Layer 8 of a small transformer language model trained on English Wikipedia (12 layers, counted from 0, width 128).
A neuron adds its activation times its output weights to the MLP's output. To switch it off is to set its activation to zero at one token and run the rest of the model.

Output weights of the MLP neurons that the questions are about. A number n stands for n times 0.0015.
n32: -68 -170 53 -20 -118 -209 -62 -141 101 0 -100 93 -18 -85 -104 51 -172 -86 -41 -75 166 -154 84 -65 125 -22 -69 -178 85 50 -154 54 55 -87 79 -104 73 -46 55 -129 14 -34 -30 139 -21 3 -200 -47 6 14 39 114 -70 121 122 122 21 54 14 -91 28 21 8 -49 26 26 -9 103 -34 30 -27 178 -3 -79 38 153 94 75 110 -9 -20 -221 117 -88 -59 44 -12 -19 166 29 -73 60 10 -187 132 109 43 80 0 52 43 -194 55 156 -183 37 -132 -97 -72 15 24 11 160 9 38 -94 18 64 112 61 3 66 -138 -97 -53 43 290 88
n58: -78 30 113 194 59 99 146 127 -85 92 128 -39 -186 -24 -40 -24 -8 179 36 -138 -110 87 89 -30 99 -116 82 60 -5 6 -36 -49 -42 -148 110 37 -125 -189 28 -34 -54 42 68 16 -16 86 141 76 37 43 -33 -68 -42 -45 -35 -28 69 36 -112 18 -97 -29 117 85 26 34 48 218 -28 -129 -88 -68 -256 -125 0 28 115 -97 -56 94 -75 -62 -78 -8 85 26 -50 84 16 89 -55 -59 103 75 0 -45 18 159 94 28 -85 22 12 -178 -62 -92 -225 -32 78 5 45 -61 53 -29 21 -5 -89 -104 -100 -99 -32 93 5 -5 87 -28 -43 37
n113: 0 49 160 86 115 68 -50 -14 -119 99 74 83 18 -8 42 27 -48 -32 21 81 -141 -106 -100 175 -3 74 32 -5 -243 98 10 -17 52 207 -55 37 11 69 -26 98 -59 -127 -60 19 71 -48 -81 53 69 113 58 34 107 7 -118 -228 66 104 -127 186 -61 -16 -25 -51 70 -176 -11 -75 -36 67 59 -119 -24 51 5 51 62 37 30 100 72 -36 -35 -85 -27 -122 31 -30 -154 175 -27 -41 61 -128 -3 -131 80 74 60 34 -11 -54 -52 -119 125 -191 -28 139 166 11 -26 142 -113 -26 -91 47 -73 -29 2 -147 102 -31 18 -127 -29 21 -56 -27
n180: -105 44 -41 175 -112 85 -129 10 6 -65 -14 84 143 -94 80 -126 -164 101 96 15 -79 -166 12 62 104 233 83 46 62 182 -73 -125 22 463 47 35 -45 69 3 95 106 -182 -138 18 44 -37 -242 -79 107 93 123 0 41 66 -66 -62 88 -62 -49 -68 -43 -167 -78 15 14 -79 -210 -59 -95 -41 254 -40 26 16 -77 190 -94 -158 -79 -108 -43 109 120 204 -24 -9 163 -100 -39 9 -52 -17 81 -98 -69 59 121 -42 54 110 125 68 74 -105 12 -85 -39 103 54 -110 -21 26 -39 -73 58 -114 -58 -44 -32 43 -12 -37 47 -170 -126 -32 28 22
n191: 0 103 111 3 8 -16 43 32 -59 133 27 114 108 39 -8 0 -118 37 -61 -157 -44 9 -80 -32 56 49 144 -134 91 9 96 152 32 -209 105 134 29 19 74 131 -111 32 -79 106 165 -21 -95 -226 25 -45 19 22 28 -120 -144 -145 17 89 91 3 -190 71 -68 124 -74 -17 -87 133 -204 -168 163 -94 131 3 -11 -27 -77 -13 -59 -38 8 -12 13 -9 -3 61 -107 -239 -103 67 -38 -43 26 90 -76 210 52 -45 59 -192 -61 -47 -18 -19 -38 111 203 -3 105 78 -31 127 -146 -36 -74 -11 149 -44 -40 -74 -88 -19 -28 32 78 -46 -5 91
n204: -49 -41 -21 18 -78 -25 50 7 13 110 0 63 36 225 -21 40 -23 11 286 -123 -52 118 -3 -3 -148 122 20 128 -48 -58 144 130 -69 -150 -93 81 -142 77 128 59 145 -178 -72 144 -71 13 35 10 47 -53 -2 -26 -18 119 -146 -30 -146 -116 -62 31 60 -148 -49 73 -23 75 -47 171 104 -189 35 -48 -102 -5 10 -35 153 69 -35 -96 66 -14 -30 -95 0 -62 -121 -7 59 -62 76 0 61 -24 -79 22 -59 -108 19 10 100 53 117 -18 39 -93 82 106 -11 54 21 -113 7 94 116 -140 -129 -10 49 44 16 -13 -18 -71 -146 -51 28 -42
n220: 215 26 5 162 14 -56 -49 -4 -69 11 -31 -115 29 20 17 -7 68 47 2 -47 -55 -203 47 -80 -219 82 9 72 70 99 67 74 -57 128 -39 88 -63 -93 138 -117 -17 -10 16 62 15 -51 -115 22 52 30 14 -58 -58 -22 -272 59 7 -63 197 56 -18 109 48 9 74 -90 -17 116 -13 -133 113 -9 -156 29 95 -89 -36 0 -75 -90 -119 163 -60 28 57 22 -72 46 -85 17 -99 -135 34 -74 29 15 115 -28 82 -24 -43 -52 -41 9 60 5 44 57 -67 68 176 -127 77 83 -29 -17 -34 70 20 55 -74 -102 -37 68 68 -71 52 -39
n222: 43 34 -82 43 64 -11 -50 10 -12 -10 106 -60 109 41 -21 33 72 21 129 -126 -95 -89 -100 184 42 -45 11 26 125 85 54 66 -112 -128 23 10 -19 51 -159 13 -87 -70 36 19 30 -31 -68 -2 122 9 15 54 -18 61 -81 11 75 35 4 -48 -53 81 19 86 -29 -73 -11 -60 65 24 -82 -136 -78 -34 -53 -64 5 -35 40 -53 -29 -56 -26 135 -118 111 106 -43 -80 14 -178 -15 102 -141 -49 85 -130 -114 60 11 62 32 -32 0 7 -53 46 -140 216 -104 30 0 105 48 113 91 -48 -50 175 -34 37 7 27 -11 -32 51 -123 -28
n236: 12 -101 -42 -26 -85 129 -9 201 95 125 -41 -12 14 -19 9 -182 79 -116 46 -24 19 10 -38 29 162 20 -38 37 -25 53 -109 35 60 -119 86 8 12 90 -16 51 151 17 -138 -63 -9 29 -68 12 45 18 -25 30 63 -32 -48 18 -14 86 -19 -49 101 -186 184 0 65 47 33 -25 66 -190 197 50 -134 61 43 -57 28 -91 0 -44 64 -2 -33 71 -26 -123 -72 64 24 -112 15 0 45 -90 -46 100 -30 -7 -90 55 -44 -107 97 68 -95 -102 -9 58 -45 -154 -54 25 -34 59 77 -192 105 26 -21 -65 -72 0 14 -48 -19 46 104 20
n274: 18 -31 -73 -61 38 59 33 -13 15 256 -116 18 -6 -9 88 68 59 -239 -46 152 -40 -39 12 -76 3 -84 225 20 -81 47 -43 170 -19 148 -81 159 108 -120 57 66 133 -24 110 0 -47 -56 -57 -82 -26 109 11 -12 -220 99 -169 11 -23 107 3 64 -76 -308 55 33 -49 142 -29 240 43 126 -8 -98 99 -8 61 23 -16 -30 81 0 57 -12 69 -94 41 -23 101 -184 -105 -55 48 -40 50 109 -120 -9 160 -5 48 -80 176 -46 60 -8 -40 23 -50 -160 -15 -97 -21 -194 -50 61 -17 -44 90 9 -16 -37 -148 43 -55 31 -157 -20 -191 -175
n308: -111 -174 118 105 134 42 103 21 44 0 37 -24 26 28 83 102 -109 83 109 -102 -127 116 -24 -52 -81 0 -119 97 -47 -91 -152 148 -48 -58 -100 -8 -82 -28 -33 -136 -95 -59 -54 32 -57 106 156 26 130 -175 88 69 0 0 5 50 -8 -119 68 23 43 -42 36 137 84 21 -44 -122 89 14 239 -52 -10 -12 23 -5 -47 19 -25 -100 -90 112 2 53 52 43 -107 27 -177 -41 77 -72 29 70 -15 0 0 -99 -35 116 -24 67 -34 -64 8 -37 62 -158 -110 27 88 -132 -140 77 137 151 23 33 -12 124 144 -20 -3 -142 87 -63 -67 46
n379: 73 -2 214 51 -10 77 -100 36 -92 69 23 118 53 94 -127 -68 -33 -38 127 -36 -77 -127 79 90 22 -5 38 59 -149 -20 -172 2 139 -23 -32 114 193 173 0 -45 81 101 -32 25 -64 44 47 11 -24 -92 -41 27 88 26 -120 114 -179 10 155 -27 -93 -49 43 209 -87 120 5 -11 -36 30 57 69 -62 -75 46 21 -148 -96 57 90 112 74 -130 -169 -41 -127 3 58 -107 115 36 -29 -141 -100 -115 105 18 78 105 -42 0 65 35 -88 61 -36 -28 -28 35 19 -59 -88 -20 -128 95 96 -16 -34 -70 53 -65 -52 27 -140 45 -60 -259 -13

Each question names a token from some text and the token that comes next. It shows the activations a of the neurons there, in the order above. A number n stands for n times 0.0088.

Then comes g, the gradient of the next token's log-probability with respect to the MLP's output, scaled to length 1. A neuron's effect is roughly proportional to its activation times (output weights . g). A number n stands for n times 0.00073.

"D", then "im"
a: -14 -19 -6 72 -9 -9 -15 -19 114 208 -6 -8
g: 203 1 -98 -52 10 147 -138 66 -79 80 -193 100 228 50 -70 -30 171 -143 -8 110 2 120 -19 -99 76 -181 -120 161 324 296 -97 20 -69 -93 14 105 5 -170 36 -51 -99 -169 88 -19 27 -7 -106 -29 -152 -1 -150 -275 -145 146 69 141 -47 75 5 68 -10 -45 27 71 -103 -135 27 88 -240 40 39 19 166 15 140 48 -35 87 10 -254 -43 -43 12 -79 91 -61 -113 -134 112 48 83 16 -128 -164 88 137 -195 162 112 111 -16 -57 306 146 -85 -27 139 31 47 -179 71 124 137 -205 -157 141 50 -224 -103 -89 -187 -70 -127 -63 21 81 249 40
Which two neurons, each switched off alone, lower its probability most, in order? n274, n236

"K", then "oot"
a: 151 -18 -2 102 -1 -19 -18 24 87 115 -19 -4
g: 221 -2 266 232 54 -31 -93 -140 -82 -206 -65 -63 75 208 -80 -18 -6 -107 65 -39 186 87 -55 15 192 -128 27 95 -117 -184 174 -122 112 77 160 236 235 -136 -113 36 -111 110 135 -8 -27 -127 132 17 -98 220 78 151 56 9 41 -74 -224 8 19 274 -74 -218 -20 34 -97 211 62 -101 -35 190 -67 -24 -74 -179 -106 33 127 62 -30 -181 -63 -182 -54 -4 15 -99 106 -54 -131 154 -156 -152 -57 -141 -98 57 90 -35 -308 52 -48 -29 54 -88 -76 28 61 -92 -95 -32 55 21 -27 -7 -27 -154 -74 84 200 165 42 -29 -161 1 -103 264 -82 148
Which two neurons, each switched off alone, lower its probability most, in order? n274, n32

"har", then "va"
a: -16 -16 -11 6 -1 -10 -19 56 112 -9 -19 -5
g: -118 53 48 -31 -43 16 198 224 15 -68 -26 92 28 -39 -100 21 -164 214 120 66 -8 -304 86 167 -10 -53 22 248 241 115 28 -78 72 28 90 -83 117 187 59 39 25 118 138 -195 -151 -52 16 -15 -106 -276 -10 61 51 47 -237 -212 2 -161 81 142 -200 12 -8 -89 44 -88 -154 -116 -183 -79 -76 97 144 60 -73 238 -17 5 -178 -80 -62 -27 7 4 -184 40 -102 63 32 -3 123 56 164 -181 70 -189 -248 164 144 86 57 110 -206 -165 -183 99 -10 -160 52 -73 -153 -44 -155 195 60 47 -17 151 11 -74 147 -49 71 5 193 190 -44 -6
Which neuron, switched off, raises the next token's probability most? n236

"years ", then "old "
a: -19 -17 -12 -1 -15 -18 -12 -11 0 -18 -18 -2
g: 69 -179 225 77 137 11 -61 -6 230 -40 -64 -256 16 247 214 -61 -40 -98 -67 75 30 -43 -37 95 141 -161 -84 41 -212 25 109 -160 -44 113 17 -45 124 4 79 -124 -106 82 185 199 -97 82 -177 -27 24 -64 -119 21 -47 97 -70 -127 -121 103 187 -6 6 37 -9 47 89 351 -175 -126 -161 299 30 -119 135 -13 101 -16 273 -65 -112 -40 -86 53 129 -130 52 -163 44 -270 2 -47 -172 -148 102 -106 5 60 -163 -86 79 65 -77 14 -21 140 217 -54 222 -56 -25 19 -132 -163 93 -31 -156 -7 8 -3 -163 223 -18 144 -31 39 -30 -168 17 -76
Which neuron, switched off, raises the next token's probability most? n274

"\n", then "The "
a: -9 -19 -18 -18 72 38 -19 -19 56 -16 -12 -13
g: -53 -73 -79 51 286 -82 95 264 47 267 -128 -54 58 -15 86 70 82 55 71 -25 45 -113 116 81 -29 55 -27 -25 -236 59 -28 -13 -39 16 -20 -213 82 -243 46 -118 -75 -12 -4 -245 -192 5 71 213 27 192 -115 113 -82 81 -36 11 -91 -18 -247 25 -8 -48 124 158 -76 111 -275 -46 36 -25 -81 55 -134 91 174 164 141 -20 -25 52 261 150 -5 95 8 49 -304 110 -96 -48 15 -139 106 -36 -51 -75 -19 11 1 195 -76 -20 123 270 -71 -131 -276 -8 36 -51 -244 95 9 -82 -238 95 40 -152 -127 17 -29 185 20 104 107 67 -3 -202
Which neuron, switched off, raises the next token's probability most? n191

", ", then "Shar"
a: -18 171 0 1 -13 -19 -16 -19 1 -7 -13 -17
g: 10 -228 14 -44 -123 151 -145 1 -19 -7 -67 99 -149 206 18 11 3 37 172 -77 57 -34 181 117 53 5 -31 -70 -113 94 263 122 111 62 -78 138 23 5 -16 88 -43 70 38 193 26 -193 42 189 -42 166 -2 -19 55 -18 -115 -341 -197 100 -45 -39 -250 1 219 87 -109 -89 164 195 -7 -108 20 6 -118 7 163 -122 61 22 90 130 -77 -107 241 96 -171 18 254 -316 56 92 -39 -21 -133 127 58 -105 36 -278 64 -110 -52 -99 -61 -31 11 -6 -206 2 65 139 -105 10 -222 -102 -79 68 105 83 -76 50 46 -218 102 229 -27 -192 -147 4
Which neuron, switched off, lowers the next token's probability most? n58

"the ", then "Scottish "
a: -13 -5 -18 18 163 25 -19 21 -18 -15 -16 59
g: -150 -85 -40 102 141 186 82 89 127 210 126 -92 8 116 -12 -74 8 3 -62 6 23 -1 248 34 33 -212 86 135 -158 -210 65 182 -69 51 -200 76 -90 -107 94 214 24 1 52 96 189 88 -116 10 -74 129 20 -44 -145 27 -255 255 -94 -149 118 -66 -220 -188 93 216 -86 -14 49 -136 -31 126 94 -152 -58 26 68 23 -217 65 -51 141 -39 81 -331 -56 11 -167 6 91 -61 94 -20 -44 -87 -123 76 -241 94 -112 107 95 -63 153 67 82 -83 -172 21 -33 -235 130 39 -37 -112 161 52 138 84 -202 27 60 -37 -256 74 -76 75 -147 101 119
Which neuron, switched off, lowers the next token's probability most? n379

"num", then "hot"
a: 0 -14 -3 239 4 -6 58 -19 20 5 -12 -15
g: 45 28 87 -225 94 32 298 210 -26 -158 101 80 80 89 -148 -177 -192 87 -75 -33 -96 1 -5 9 97 100 83 17 121 47 -140 -101 106 -71 126 -54 -123 196 68 39 -35 30 138 -141 -142 -104 52 101 -111 58 122 257 -158 -103 -18 -60 118 -192 121 104 -139 -201 106 -89 138 -80 -210 -91 -105 27 -105 -115 119 -39 -68 29 214 36 67 -55 79 60 -26 -47 -60 -24 -117 -183 34 219 48 94 84 49 175 27 52 -77 -42 -136 123 4 -194 37 143 219 -144 -223 71 -55 -123 -123 222 14 -164 -94 -150 216 25 0 -185 365 -38 -12 11 -82 -85 -75
Which neuron, switched off, raises the next token's probability most? n220